Layer 8 of a small transformer language model trained on English Wikipedia (13 layers, counted from 0, width 128).
A neuron adds its activation times its output weights to the MLP's output. To switch it off is to set its activation to zero at one token and run the rest of the model.

Output weights of the MLP neurons that the questions are about. A number n stands for (n - 500) times 0.00054.
n31: 450 705 469 427 556 520 353 407 645 537 511 350 341 638 272 649 557 492 581 537 480 478 477 342 365 794 475 519 638 446 555 408 424 802 660 508 664 379 245 592 671 438 554 514 245 626 579 254 481 553 320 369 333 437 570 310 439 569 575 638 365 614 511 500 540 478 775 783 734 641 598 576 597 452 521 464 353 684 575 407 716 701 457 398 566 468 343 539 511 472 485 486 658 534 340 368 339 547 557 339 553 517 467 589 733 482 600 537 500 489 406 458 450 340 392 496 422 343 368 299 333 582 516 485 468 604 292 461
n35: 612 500 400 546 352 401 627 559 392 221 413 524 539 503 450 439 398 482 547 535 666 494 390 435 338 454 399 497 625 494 651 464 339 609 412 404 691 604 539 566 608 345 593 417 376 634 719 533 610 558 572 481 570 418 437 506 533 528 559 377 506 415 315 331 491 606 429 412 712 304 388 638 614 653 537 457 636 383 616 491 411 699 599 455 437 256 692 603 500 536 584 584 463 320 476 500 607 578 552 431 494 566 393 678 538 609 471 344 612 400 447 391 454 315 388 475 531 590 635 542 599 445 365 690 497 407 493 435
n58: 683 878 571 311 548 789 375 417 452 331 399 392 566 634 525 504 413 404 557 457 582 359 551 453 484 510 374 562 643 552 383 714 456 504 363 607 369 448 473 448 798 410 493 703 450 582 561 529 475 551 557 384 726 485 518 676 456 573 559 549 416 412 329 628 642 420 529 599 478 542 405 356 219 336 424 376 613 463 543 597 287 705 434 671 485 528 415 601 550 262 283 534 590 655 477 551 368 367 552 602 500 470 544 617 605 584 511 436 482 396 552 325 238 668 626 332 544 421 459 488 658 468 543 456 463 303 577 486
n86: 608 305 407 439 597 289 382 469 483 507 297 484 547 293 484 364 363 607 749 480 651 559 503 520 562 472 377 528 553 564 445 305 544 456 714 480 558 574 426 428 619 753 561 307 404 444 603 426 423 456 506 623 480 335 267 467 507 581 509 503 497 490 405 665 451 388 550 483 689 577 605 374 717 355 506 560 723 562 427 557 552 417 564 611 541 698 531 534 539 519 467 497 555 769 368 520 468 332 313 463 506 636 405 624 406 616 582 352 434 636 484 308 425 528 526 468 492 387 503 446 540 537 260 432 706 561 662 481
n97: 438 549 830 418 634 520 616 436 533 540 447 565 696 485 429 588 468 703 372 471 520 371 254 379 616 548 362 509 587 802 686 600 441 380 585 504 456 232 379 661 426 382 592 479 574 482 632 282 463 642 399 522 598 454 690 427 323 617 536 568 385 600 399 618 385 518 485 485 333 472 634 418 560 331 514 490 369 558 365 472 658 631 584 618 274 675 444 331 511 429 504 398 523 493 563 253 606 611 347 544 576 327 560 577 500 451 565 565 478 565 277 414 497 334 546 557 687 518 472 669 395 202 582 726 250 371 618 591
n123: 324 460 679 711 669 580 429 405 695 329 481 675 593 416 515 508 566 385 518 523 552 612 400 646 399 695 511 464 641 316 511 370 504 414 582 480 496 572 387 253 547 369 559 744 292 606 813 388 546 399 486 619 360 637 737 351 562 378 455 347 553 496 519 427 639 644 431 419 439 300 556 358 377 572 631 205 402 553 542 489 609 709 804 450 500 438 453 331 451 241 469 504 271 344 439 407 418 661 693 393 704 408 403 660 485 530 470 489 473 527 507 579 555 567 674 585 411 466 423 714 546 420 463 224 618 573 523 306
n134: 370 603 389 487 171 486 544 453 626 517 438 357 790 483 372 509 533 467 510 636 314 538 620 573 583 565 258 533 628 60 533 239 426 483 571 583 551 509 634 382 574 488 438 618 331 436 568 289 526 577 409 586 386 617 668 491 552 562 450 371 674 252 656 728 345 632 573 806 449 508 433 488 226 352 447 455 621 393 577 565 471 653 708 586 500 672 496 531 555 480 573 608 429 555 523 461 87 567 480 360 528 667 25 610 214 554 247 441 432 743 409 561 661 504 582 276 641 457 488 468 466 338 573 530 752 798 556 618
n182: 406 611 450 745 496 561 534 500 577 389 442 452 549 480 698 520 523 416 409 476 392 699 765 544 334 379 519 408 458 538 473 560 163 717 605 333 158 238 603 562 813 275 539 679 402 670 212 371 472 356 552 476 670 551 461 699 662 353 554 477 348 488 536 613 253 720 601 625 464 527 639 496 194 500 447 687 683 474 345 473 653 607 462 408 434 450 410 335 614 715 632 202 595 289 320 597 521 500 489 470 470 485 592 412 636 403 528 571 520 580 249 660 360 385 531 469 641 556 477 586 694 532 384 536 444 439 633 412
n215: 488 463 477 421 451 557 605 432 447 514 434 423 603 511 439 725 589 503 526 661 500 567 337 497 507 482 593 491 500 740 521 386 497 663 543 553 575 436 558 517 514 419 542 505 679 557 500 461 343 534 472 530 603 413 559 473 539 516 517 471 429 341 440 314 645 458 503 470 582 232 379 505 565 527 432 537 482 566 478 641 473 410 437 547 395 671 559 494 603 469 456 700 486 402 447 345 600 604 578 433 409 513 542 497 689 463 643 342 563 437 436 556 453 398 399 479 423 316 367 379 514 470 432 522 662 571 447 427
n220: 422 616 581 371 455 528 306 580 535 328 601 577 610 686 592 340 575 418 729 65 465 635 308 591 427 263 651 592 538 471 606 382 641 354 416 456 429 442 783 393 548 516 467 582 629 655 647 483 531 361 648 673 504 409 428 517 434 433 461 302 332 381 637 461 525 467 443 622 263 349 441 761 218 308 381 475 310 536 703 244 717 479 699 295 455 479 655 460 636 520 556 383 446 435 329 321 467 764 446 415 586 613 600 710 462 609 816 551 290 340 630 745 244 544 617 408 811 461 587 640 672 478 477 720 224 388 325 500
n254: 325 420 607 484 682 733 511 626 682 496 673 677 330 603 463 424 799 674 725 625 593 400 523 580 554 367 504 594 430 463 403 511 221 516 548 757 596 390 437 715 488 310 415 547 126 428 476 527 535 496 444 367 625 512 478 257 288 426 438 578 299 450 481 488 590 379 592 327 402 371 284 326 622 346 533 471 619 716 397 336 537 402 547 596 524 613 715 606 646 461 473 372 362 466 561 473 418 204 558 475 591 535 609 348 448 529 515 587 372 470 529 414 636 557 507 670 755 451 714 410 345 621 300 616 589 449 554 398
n281: 635 540 656 612 486 545 591 500 443 590 478 710 378 511 325 643 396 450 423 646 524 463 451 447 510 326 525 519 668 681 280 447 324 381 617 661 389 462 635 554 297 538 395 353 797 466 464 690 474 532 417 575 541 421 729 290 451 333 746 690 451 519 444 318 456 580 613 375 571 616 559 420 411 459 589 428 297 441 549 321 342 549 540 137 469 453 419 767 592 598 538 461 535 594 536 557 278 464 385 556 607 486 450 475 606 377 667 385 664 384 467 330 362 399 500 755 376 755 303 577 623 489 657 580 415 403 348 608
n288: 398 707 655 449 376 486 701 561 437 459 392 539 483 380 500 256 817 528 455 459 519 646 517 596 839 430 660 373 660 544 738 555 378 652 734 530 405 679 534 759 487 680 552 409 363 299 698 617 600 351 622 438 299 369 533 772 458 512 556 419 251 605 500 529 451 193 334 592 467 392 543 500 466 516 547 610 382 462 496 595 524 459 480 637 376 746 411 594 471 454 649 431 551 314 257 220 540 556 437 380 508 239 199 725 259 388 529 250 496 446 520 577 570 519 628 392 162 682 543 545 562 364 544 634 585 504 659 449
n306: 478 698 569 141 694 449 660 647 472 314 481 551 532 551 251 562 414 513 448 845 549 572 547 343 459 640 625 576 486 538 576 610 441 404 348 520 457 435 489 468 357 579 571 570 379 488 285 287 363 459 489 582 620 714 462 550 579 523 574 523 449 409 666 638 489 462 739 339 670 459 349 515 294 369 585 545 493 558 620 214 382 388 265 653 633 519 400 749 523 551 403 616 516 698 858 571 475 561 333 580 589 500 431 519 629 282 688 477 388 306 443 824 343 442 421 447 267 535 429 651 403 411 483 437 398 280 559 589
n337: 690 554 613 442 667 514 508 568 535 612 609 545 557 639 626 218 242 519 181 465 390 390 273 469 239 673 385 400 584 437 542 590 580 696 191 660 414 582 408 174 217 629 878 674 175 483 445 535 609 405 625 435 582 569 491 262 526 820 283 504 496 580 668 553 419 676 233 597 548 626 806 606 406 358 525 401 508 427 613 388 611 690 321 671 675 279 398 276 427 613 300 545 572 418 486 588 687 742 310 569 421 561 538 525 496 504 491 517 427 357 626 522 484 710 517 546 489 435 508 257 340 314 439 381 480 542 676 409
n347: 527 443 624 349 530 391 645 573 634 583 473 474 867 293 589 504 447 769 261 445 611 484 668 708 482 271 500 327 510 596 352 616 282 549 423 492 491 345 460 565 476 665 431 334 398 535 635 600 256 500 507 548 535 601 332 472 464 465 518 515 441 545 575 324 722 481 512 468 464 638 345 597 673 520 496 492 271 482 361 625 387 488 625 616 406 473 455 611 594 356 425 682 336 781 88 448 581 504 345 522 398 688 399 534 747 684 375 217 204 377 646 422 454 566 385 523 326 726 496 504 342 551 778 585 597 603 633 504

Each question names a token from some text and the token that comes next. It shows the activations a of the neurons there, in the order above. A number n stands for (n - 500) times 0.0047.

Then comes g, the gradient of the next token's log-probability with respect to the MLP's output, scaled to length 1. A neuron's effect is roughly proportional to its activation times (output weights . g). A number n stands for (n - 500) times 0.00076.

" P", then "u"
a: 711 465 481 476 490 487 493 491 465 464 467 466 469 482 479 493
g: 651 584 469 331 475 366 339 281 459 372 437 563 416 379 516 431 499 527 625 523 666 476 539 395 192 470 337 500 611 501 405 461 491 647 669 512 379 478 363 567 331 416 594 326 615 651 553 506 312 637 380 550 407 536 530 453 702 470 536 591 583 534 479 497 430 532 712 430 515 458 346 343 561 449 459 559 331 457 499 642 419 757 499 725 477 609 356 390 414 676 565 487 492 615 475 411 407 465 556 517 716 531 338 568 696 385 347 410 451 694 504 668 285 809 481 678 562 463 408 538 430 543 471 520 682 620 329 745
Switching off which neuron hurts the next token most? n31

"s", then ","
a: 464 484 468 470 493 480 491 467 472 466 538 465 467 501 495 483
g: 505 450 466 506 586 598 483 459 417 441 590 462 444 560 530 565 386 471 521 557 638 519 671 503 523 633 541 657 418 608 490 482 481 498 261 465 521 735 376 562 440 570 422 603 594 474 427 579 318 503 338 683 362 442 326 437 498 565 551 537 306 623 455 421 325 605 443 755 456 428 632 570 437 596 395 378 508 522 435 507 625 515 460 457 674 548 515 665 317 482 355 647 597 732 634 526 693 258 420 568 647 247 446 474 529 419 501 653 472 554 112 378 509 394 628 436 617 441 472 564 161 541 254 366 633 525 548 749
Switching off which neuron hurts the next token most? n220

".", then " qu"
a: 477 723 487 550 470 499 465 467 673 499 469 465 524 491 469 494
g: 425 599 681 630 488 495 540 297 645 462 276 475 488 690 426 457 644 457 212 551 646 359 827 437 499 588 388 527 669 460 553 461 718 541 518 405 603 515 667 533 578 570 353 408 556 595 633 399 584 513 546 509 469 302 563 558 627 596 384 604 514 477 375 540 429 419 659 397 693 640 170 386 430 312 599 491 600 428 600 471 386 482 379 531 474 356 460 489 344 522 640 426 350 389 406 540 414 476 459 708 488 487 587 536 547 629 474 387 461 649 494 567 433 482 401 393 732 603 417 414 655 440 650 173 338 430 441 631
Which neuron, switched off, raises the next token's probability most? n215

" International", then " 2023"
a: 464 464 465 497 483 466 494 529 479 482 492 490 486 474 482 491
g: 525 633 532 565 562 556 619 549 526 454 331 569 312 484 454 494 330 304 475 649 411 493 595 570 430 444 403 453 408 452 674 698 640 675 353 556 245 352 558 247 352 628 662 539 519 571 482 706 660 227 636 641 617 687 426 465 515 699 292 548 640 428 368 351 571 339 496 542 470 580 486 603 561 505 504 322 527 508 394 549 422 677 552 611 649 598 596 539 560 485 594 614 244 372 497 578 419 404 464 398 751 239 458 523 585 450 467 476 584 416 407 311 621 335 411 504 596 607 590 404 456 348 463 438 692 531 492 377
Switching off which neuron hurts the next token most? n31

"ly", then " became"
a: 482 556 464 465 473 472 481 473 467 499 480 469 489 470 479 497
g: 481 438 382 336 393 421 318 583 674 523 446 364 540 516 541 616 579 674 592 540 413 307 490 404 691 592 463 625 555 349 384 529 545 520 423 613 414 292 479 391 463 510 436 533 648 498 486 328 716 395 640 545 621 344 483 685 692 536 437 427 655 559 607 783 704 555 620 595 306 568 529 525 381 179 638 488 538 367 442 681 420 570 475 559 433 502 304 495 473 520 666 415 395 369 505 599 626 641 606 383 357 563 312 385 492 461 540 318 302 431 781 566 516 480 608 555 415 480 469 477 609 692 470 414 505 363 621 284
Switching off which neuron hurts the next token most? n281

",", then " David"
a: 464 470 475 614 496 479 476 466 466 474 472 488 465 472 470 488
g: 529 347 612 421 552 526 496 615 491 360 375 403 757 270 557 705 444 348 482 500 431 472 674 617 444 445 626 450 672 584 379 457 461 449 641 496 369 661 413 639 492 659 568 564 363 594 175 698 643 398 433 580 420 377 334 480 426 440 630 569 439 451 545 589 575 427 527 353 586 331 598 435 410 575 437 368 503 614 449 225 293 245 722 497 462 546 565 517 683 440 561 502 568 416 416 652 380 521 588 458 557 583 517 530 415 419 732 471 614 506 430 582 389 474 493 791 395 460 665 358 534 534 341 586 762 458 560 368
Switching off which neuron hurts the next token most? n86

" over", then " and"
a: 464 569 467 556 465 484 464 487 471 588 469 487 466 464 520 496
g: 685 642 647 473 423 507 490 484 409 254 343 374 551 477 377 651 446 676 451 521 466 493 470 404 579 452 434 413 361 540 714 554 655 327 432 361 433 519 383 305 569 532 287 659 497 631 542 522 333 556 465 425 383 455 476 340 426 486 596 542 501 512 356 298 502 494 643 806 410 578 553 586 506 333 417 528 479 451 389 431 841 556 348 572 584 643 443 558 286 691 565 524 592 481 695 406 674 390 546 848 486 528 508 563 599 733 510 371 411 565 565 425 523 411 446 425 625 429 532 485 643 594 678 449 324 341 370 551
Switching off which neuron hurts the next token most? n220

"up", then "s"
a: 464 474 464 493 492 589 499 484 477 634 469 553 492 539 464 494
g: 552 533 713 540 401 321 472 581 744 553 636 593 608 630 462 444 725 631 500 459 466 557 480 432 596 365 510 349 574 723 467 367 675 544 629 502 599 580 570 373 452 348 528 511 532 655 510 665 476 481 380 431 587 397 433 229 308 358 351 477 373 509 563 396 585 672 487 366 367 351 634 525 250 672 313 459 329 469 627 630 604 404 509 451 588 279 472 422 368 469 645 562 437 739 576 267 444 487 466 502 602 494 543 624 467 477 479 186 576 667 557 406 442 526 381 587 752 496 526 382 457 293 531 536 576 525 445 634
Switching off which neuron hurts the next token most? n220

"The", then " two"
a: 466 491 469 481 490 471 465 466 468 483 465 485 477 464 467 465
g: 374 329 472 548 475 457 537 638 563 321 588 524 695 367 510 496 465 445 537 503 545 458 482 466 501 576 593 607 584 423 610 506 548 729 382 591 560 751 341 367 662 775 415 772 657 598 483 496 565 323 572 385 565 637 619 534 577 621 509 663 568 644 455 261 374 430 256 408 400 552 431 355 441 637 316 434 570 351 670 499 584 689 489 341 293 537 536 275 380 476 500 599 582 489 416 460 559 406 361 610 487 476 744 678 320 550 394 452 444 443 477 583 433 583 301 673 463 415 543 459 564 553 351 377 232 565 397 517
Which neuron, switched off, raises the next token's probability most? n337

"ner", then "-"
a: 493 470 473 464 757 470 468 472 520 494 494 464 470 473 479 479
g: 238 363 741 591 576 687 443 774 512 465 358 522 359 423 710 593 564 302 494 536 697 547 586 507 540 441 474 602 584 457 748 445 606 602 570 464 510 433 411 593 514 495 426 546 468 472 235 430 480 606 411 432 333 708 653 526 514 609 469 557 581 544 559 495 511 613 491 466 391 455 378 557 463 503 657 477 382 408 546 464 499 434 394 346 342 469 736 479 472 211 620 502 465 380 261 380 369 451 396 315 440 520 413 512 546 419 520 778 462 464 365 330 515 613 699 575 680 720 527 613 319 653 597 511 472 547 265 508
Which two neurons, each switched off alone, lower its probability most, in order? n97, n86

"\n", then "|"
a: 470 504 484 752 471 590 466 615 515 482 492 476 500 493 488 467
g: 479 350 385 614 793 442 493 570 606 621 363 492 706 295 595 103 711 478 547 451 626 425 412 362 688 579 635 498 522 473 534 606 526 613 454 551 660 668 530 592 617 551 394 553 550 270 656 505 532 298 599 480 641 562 401 557 524 511 587 529 517 573 410 335 516 296 592 580 291 690 393 526 456 391 482 411 679 552 566 457 564 517 288 362 461 536 347 454 369 588 631 421 271 571 552 450 583 431 544 598 449 452 289 404 467 468 478 592 557 323 438 518 468 629 234 556 425 676 653 471 494 573 341 322 582 463 615 448
Switching off which neuron hurts the next token most? n86

" in", then " 19"
a: 468 464 496 557 470 528 487 472 464 495 481 564 479 464 649 470
g: 586 437 614 247 605 617 590 487 481 279 541 492 140 381 433 417 568 480 657 522 421 559 674 377 317 466 286 697 221 357 557 482 521 564 333 564 311 654 570 502 381 519 565 712 609 416 592 557 603 342 689 534 368 771 460 516 603 607 329 495 449 517 585 602 539 382 491 564 611 478 516 571 454 649 323 470 407 457 342 690 591 601 486 537 528 581 511 682 467 451 635 563 617 390 571 673 536 624 516 334 423 345 522 547 435 532 493 484 350 430 470 442 517 411 612 384 510 772 494 330 458 375 387 421 627 613 608 342
Switching off which neuron hurts the next token most? n337

"od", then "ia"
a: 464 464 486 494 466 467 486 464 719 471 500 871 494 468 469 499
g: 216 454 541 760 623 398 440 338 244 572 417 622 536 708 468 554 541 324 542 384 640 550 461 542 523 502 338 450 556 565 499 540 550 757 562 447 555 419 617 576 786 204 505 461 563 408 663 461 450 204 588 485 303 466 642 514 611 576 481 610 589 620 604 380 727 480 423 528 651 366 421 353 314 402 548 406 426 673 389 604 716 563 522 451 533 481 508 546 444 451 501 538 547 547 600 558 517 503 400 351 526 353 497 377 705 308 317 724 554 424 604 391 418 604 440 500 355 508 381 682 412 408 480 484 473 415 529 635
Which two neurons, each switched off alone, lower its probability most, in order? n281, n215

"un", then " K"
a: 539 571 496 476 572 498 499 500 493 466 478 485 490 476 495 476
g: 388 446 359 613 590 286 529 547 565 511 459 501 495 472 412 558 601 315 343 362 596 546 611 551 501 644 684 221 449 506 563 432 456 334 543 430 268 647 277 593 349 528 644 494 433 604 459 321 553 595 486 277 639 518 594 539 708 461 458 444 488 479 516 525 560 526 536 528 462 342 609 623 433 459 430 647 340 612 407 422 445 454 690 735 580 567 539 435 536 392 461 487 724 503 200 578 375 766 544 737 547 430 548 597 510 424 687 366 687 364 284 366 439 673 441 600 483 582 359 560 484 314 342 674 578 525 537 595
Switching off which neuron hurts the next token most? n97

" Re", then "n"
a: 500 527 682 471 490 583 480 511 483 466 888 530 497 486 464 484
g: 526 449 606 446 409 540 533 444 591 567 481 449 506 499 597 550 540 558 385 652 483 295 670 358 367 613 505 630 448 561 410 500 423 409 592 678 424 475 491 400 645 404 484 452 501 486 559 616 509 723 461 580 732 430 369 328 487 581 454 610 437 251 306 529 25 476 712 491 592 716 544 475 412 463 501 587 349 558 459 605 544 550 751 574 409 584 436 602 401 454 483 214 494 473 284 498 367 584 377 396 465 597 786 459 634 590 703 408 374 690 588 502 520 592 557 365 399 634 516 291 354 493 557 546 521 601 366 461
Which two neurons, each switched off alone, lower its probability most, in order? n254, n58

" me", then "an"
a: 464 484 469 464 480 491 486 466 472 473 585 494 498 496 464 475
g: 572 455 309 590 375 457 493 704 731 566 532 440 435 546 367 439 530 544 409 732 723 408 399 334 469 270 523 545 582 650 724 520 720 536 393 504 600 433 567 400 496 559 327 671 556 625 408 464 681 539 405 98 422 643 460 579 654 318 508 619 500 585 192 495 487 370 351 383 567 482 589 427 318 539 547 545 360 582 449 409 541 621 663 300 378 397 461 515 404 566 461 462 680 493 560 583 440 639 518 550 683 469 476 671 590 375 473 529 417 425 495 656 446 287 631 518 567 449 486 364 629 418 443 615 313 533 519 555
Which neuron, switched off, raises the next token's probability most? n254

"a", then " Bi"
a: 565 469 487 467 483 474 484 478 467 492 499 497 472 474 492 468
g: 492 446 377 623 476 283 426 595 483 669 411 428 403 465 487 519 551 433 373 428 528 504 377 558 532 520 604 509 517 606 549 517 567 468 666 277 334 345 375 592 327 533 647 546 431 641 307 293 510 559 752 387 590 436 511 518 501 371 490 386 490 331 526 526 338 333 547 342 408 256 536 725 556 717 509 476 602 559 599 658 426 503 710 495 467 503 727 482 629 584 524 454 731 447 285 305 548 785 623 251 368 463 460 456 486 428 448 546 695 485 428 281 521 539 560 631 510 540 460 632 487 517 529 587 514 843 596 431
Switching off which neuron hurts the next token most? n306

" Cha", then "o"
a: 491 480 693 486 487 466 494 478 466 467 464 572 493 513 465 481
g: 600 408 522 347 477 722 314 490 331 615 493 634 528 551 451 637 619 483 390 526 644 496 277 551 508 442 727 378 480 407 622 582 548 630 562 656 409 407 567 651 463 400 628 566 237 468 428 475 676 476 601 436 654 561 230 630 511 386 348 711 601 515 473 498 399 346 620 587 486 552 583 508 551 328 550 663 437 277 428 360 241 426 361 604 499 679 444 251 534 528 355 498 516 559 556 618 551 416 559 905 616 569 460 428 549 206 470 389 523 636 595 461 352 521 462 486 443 490 503 414 599 574 583 457 517 370 454 444
Switching off which neuron hurts the next token most? n58

" ", then "cent"
a: 464 469 464 468 473 464 468 470 551 478 469 484 474 466 489 464
g: 440 524 585 542 694 360 505 510 443 589 529 379 533 473 469 366 586 488 621 536 434 510 353 570 658 520 584 642 780 329 510 580 750 470 342 553 413 441 621 359 553 503 312 563 538 441 520 377 498 550 646 677 510 725 515 479 337 503 611 134 481 684 486 454 609 566 580 576 560 484 411 657 476 707 592 403 447 585 406 362 350 515 508 603 715 588 330 630 357 465 385 597 237 296 497 505 432 640 504 385 431 564 434 395 575 694 621 311 192 306 358 451 295 603 417 525 558 462 538 494 391 515 434 579 561 509 495 640
Switching off which neuron hurts the next token most? n182

"da", then "il"
a: 469 464 653 492 495 464 471 479 465 472 494 464 493 477 484 472
g: 337 364 584 580 369 649 616 562 489 714 345 429 443 504 429 531 590 527 520 454 329 433 403 333 568 385 356 688 471 375 528 360 624 333 543 605 368 572 539 438 263 580 498 551 717 359 420 537 300 512 358 506 593 712 567 410 635 530 502 353 577 436 276 588 540 535 437 435 479 448 373 488 398 375 468 473 689 764 622 748 507 415 396 694 526 596 465 583 593 481 677 488 601 561 517 546 318 594 334 403 470 522 710 602 609 426 537 552 530 448 330 602 818 524 406 331 544 422 227 504 604 697 659 492 448 438 421 500
Switching off which neuron hurts the next token most? n35

"led", then " in"
a: 497 469 464 492 464 466 478 498 471 478 497 485 725 496 466 478
g: 629 496 383 422 428 622 517 477 463 654 599 425 364 649 531 629 310 516 415 439 342 541 398 422 433 478 377 567 281 706 485 375 460 621 418 464 515 663 659 596 371 746 450 430 848 376 432 547 471 651 685 533 503 588 595 347 733 445 461 559 537 423 476 524 654 523 635 545 430 475 534 535 381 320 366 643 417 465 527 500 663 479 533 491 534 414 368 475 456 554 397 535 406 586 535 451 514 503 344 742 337 470 393 527 630 580 358 636 608 512 459 449 517 451 358 181 608 721 423 461 504 638 474 762 334 213 622 338
Switching off which neuron hurts the next token most? n123

"s", then "lo"
a: 508 470 500 467 475 490 496 469 478 554 562 496 513 466 464 468
g: 359 692 440 377 353 441 421 517 524 534 552 693 592 645 418 449 590 445 573 419 567 536 488 437 799 526 507 454 431 414 346 538 462 571 600 380 576 439 559 399 612 567 329 630 361 485 676 426 436 516 449 416 429 378 385 421 363 422 589 648 496 511 619 566 694 565 449 358 456 354 470 475 392 376 707 589 507 525 483 629 485 413 528 436 566 361 680 459 428 591 447 497 653 508 405 458 392 491 545 350 369 254 461 446 444 615 874 930 718 422 565 549 710 461 478 335 500 541 551 533 303 674 432 234 501 627 568 392
Switching off which neuron hurts the next token most? n254

"n", then "ology"
a: 487 477 588 499 489 489 487 499 486 488 465 484 465 490 478 764
g: 532 436 761 402 480 422 543 658 411 714 799 646 404 650 573 288 444 375 621 498 472 648 439 519 476 432 505 603 524 493 345 535 544 333 339 338 464 431 460 489 358 503 506 418 547 605 477 527 517 354 514 495 691 458 543 448 488 583 740 480 432 499 627 672 476 244 563 371 447 498 542 595 300 490 581 624 486 361 377 561 538 442 280 622 534 497 460 501 653 585 503 521 569 649 593 649 495 520 672 615 596 415 462 297 386 496 615 735 415 659 442 378 435 407 682 254 340 373 489 499 598 489 464 745 363 318 509 202
Which neuron, switched off, raises the next token's probability most? n347

" Bur", then "ke"
a: 498 476 494 497 466 498 473 464 472 498 465 468 470 477 486 477
g: 387 547 419 503 615 400 505 367 396 338 628 466 307 505 433 500 606 535 462 543 567 630 518 552 395 622 612 590 524 464 592 495 550 372 457 560 475 535 597 558 443 343 421 390 503 558 314 657 378 390 666 570 376 612 681 735 540 322 597 511 329 425 436 623 626 638 450 579 288 366 478 373 319 624 746 618 533 486 586 460 556 491 285 701 618 357 342 378 682 465 505 449 469 251 533 506 588 440 525 353 544 606 534 559 634 458 477 252 347 343 453 629 328 545 421 479 578 520 462 536 782 748 554 750 271 411 641 523
Switching off which neuron hurts the next token most? n134

"l", then "leg"
a: 469 471 466 482 464 464 469 485 474 464 469 488 474 493 490 488
g: 611 535 561 568 605 580 506 479 471 343 549 692 572 529 423 137 457 161 616 525 587 600 592 276 440 577 454 462 425 544 480 615 544 226 650 628 439 510 447 513 694 495 350 567 415 571 675 435 698 461 545 577 518 398 798 499 540 350 404 316 578 724 429 417 663 438 657 597 673 652 467 460 479 529 599 592 454 416 559 624 364 455 591 590 495 317 502 253 463 427 524 323 338 590 357 638 535 437 516 490 447 384 540 406 536 734 501 498 503 367 482 340 447 414 574 470 353 500 656 630 527 311 582 586 481 505 278 499
Which neuron, switched off, raises the next token's probability most? n123

" sub", then "st"
a: 480 475 495 512 568 553 500 464 477 465 464 759 477 482 464 477
g: 379 606 504 631 465 528 488 495 610 359 625 660 373 541 428 362 650 339 456 667 485 468 669 535 356 493 676 589 520 541 650 362 570 510 404 457 239 541 540 369 362 512 571 348 502 549 618 505 465 588 501 591 572 481 487 516 678 492 378 522 408 425 457 779 576 607 608 404 649 468 356 409 717 279 313 487 559 503 563 522 628 865 475 353 615 411 486 597 405 505 356 483 637 552 654 492 384 355 661 591 258 603 418 571 436 572 407 512 446 491 481 387 185 352 525 612 513 592 473 516 232 419 796 468 499 392 398 472
Switching off which neuron hurts the next token most? n281

",", then " "
a: 466 467 475 586 496 476 466 464 467 472 479 486 464 466 465 492
g: 477 436 419 833 686 606 336 422 460 515 691 552 388 332 472 454 478 642 503 542 458 224 460 488 634 302 404 617 541 542 463 338 536 660 799 497 449 566 574 530 431 215 393 383 499 499 695 508 363 454 479 460 650 475 540 672 571 616 460 518 546 486 425 529 260 446 596 646 533 520 436 562 638 434 668 566 358 540 521 647 539 576 251 593 183 530 779 575 403 386 527 240 462 364 318 348 526 605 421 436 546 457 476 596 478 418 305 511 654 550 592 456 617 553 476 462 518 529 681 498 374 582 469 417 452 565 571 569
Switching off which neuron hurts the next token most? n306

",", then " the"
a: 464 465 499 539 481 487 491 466 464 473 484 485 467 476 513 493
g: 549 461 481 358 468 422 467 557 669 597 442 587 665 639 532 641 589 399 278 450 530 516 479 681 579 553 605 598 682 406 524 525 424 576 383 625 560 596 515 600 518 567 507 494 476 248 607 432 508 444 337 568 429 453 421 564 458 461 411 452 388 725 513 413 606 632 308 126 592 685 612 422 425 741 432 439 502 421 482 403 392 618 659 579 708 503 497 557 588 300 425 721 584 593 544 426 314 326 317 378 442 465 496 446 238 368 566 666 330 302 352 667 581 565 476 730 440 501 377 456 421 453 633 447 705 506 547 365
Switching off which neuron hurts the next token most? n182

"est", then "ant"
a: 467 467 494 476 547 467 475 465 722 479 472 485 482 484 476 482
g: 391 473 437 478 430 691 520 828 585 735 573 470 372 722 494 532 732 349 580 353 538 540 587 207 536 251 503 648 746 576 663 530 695 509 482 456 699 434 440 548 586 373 507 424 444 436 434 425 508 474 491 82 507 500 508 545 660 434 541 514 390 632 503 604 402 449 586 463 492 464 543 482 225 389 414 639 394 587 507 583 540 364 458 565 324 660 508 380 499 565 431 464 426 484 453 311 335 457 583 314 407 517 429 497 485 568 742 302 553 555 590 598 628 512 469 371 716 400 526 489 523 578 598 400 437 409 558 550
Switching off which neuron hurts the next token most? n215

"or", then " Man"
a: 499 469 496 534 467 487 467 464 799 492 498 464 510 498 464 497
g: 658 581 277 460 463 357 450 598 404 440 662 527 514 578 500 476 605 512 572 416 588 674 349 613 475 386 683 403 388 528 362 513 404 337 534 421 429 507 385 642 586 413 603 728 381 399 408 586 446 633 459 394 505 535 579 528 393 343 719 368 569 486 346 397 554 408 581 454 711 311 519 588 528 462 452 381 703 725 386 431 398 557 744 523 559 459 593 400 456 574 376 525 689 598 364 400 482 648 710 322 483 542 610 281 485 517 400 501 640 462 359 429 396 374 454 860 500 469 485 552 520 538 385 775 621 572 522 221
Switching off which neuron hurts the next token most? n215

"ra", then "di"
a: 487 472 558 491 466 464 491 465 464 470 729 472 492 466 494 484
g: 337 758 546 489 256 616 521 457 406 310 555 554 425 657 569 415 645 665 478 544 481 491 511 616 470 585 343 489 536 481 458 371 429 627 590 308 567 624 529 629 577 371 502 603 343 291 606 596 468 430 409 548 457 282 746 455 282 308 528 605 633 314 480 454 428 453 512 236 654 412 488 480 650 529 405 467 304 529 449 506 541 360 623 402 412 711 613 493 401 542 190 470 478 613 526 472 581 420 597 584 693 496 436 505 660 584 633 686 583 544 604 678 481 404 664 540 341 575 258 628 527 364 616 520 596 370 474 381
Switching off which neuron hurts the next token most? n254

"or", then "y"
a: 500 464 481 488 606 499 490 474 598 465 557 468 464 472 464 469
g: 488 293 417 656 539 374 380 407 375 535 501 405 546 474 469 850 418 542 523 462 350 475 479 526 574 593 756 513 600 354 537 429 702 655 675 498 485 407 699 743 289 563 618 566 505 514 426 631 589 480 429 514 377 701 471 549 548 418 658 533 553 541 376 637 558 531 553 358 560 499 544 262 503 373 596 374 431 513 372 532 591 477 425 242 487 531 548 419 225 442 637 363 699 745 477 450 430 619 407 407 429 574 545 395 743 322 453 398 310 713 631 555 370 605 588 404 609 440 343 549 400 441 590 426 501 367 537 389
Switching off which neuron hurts the next token most? n35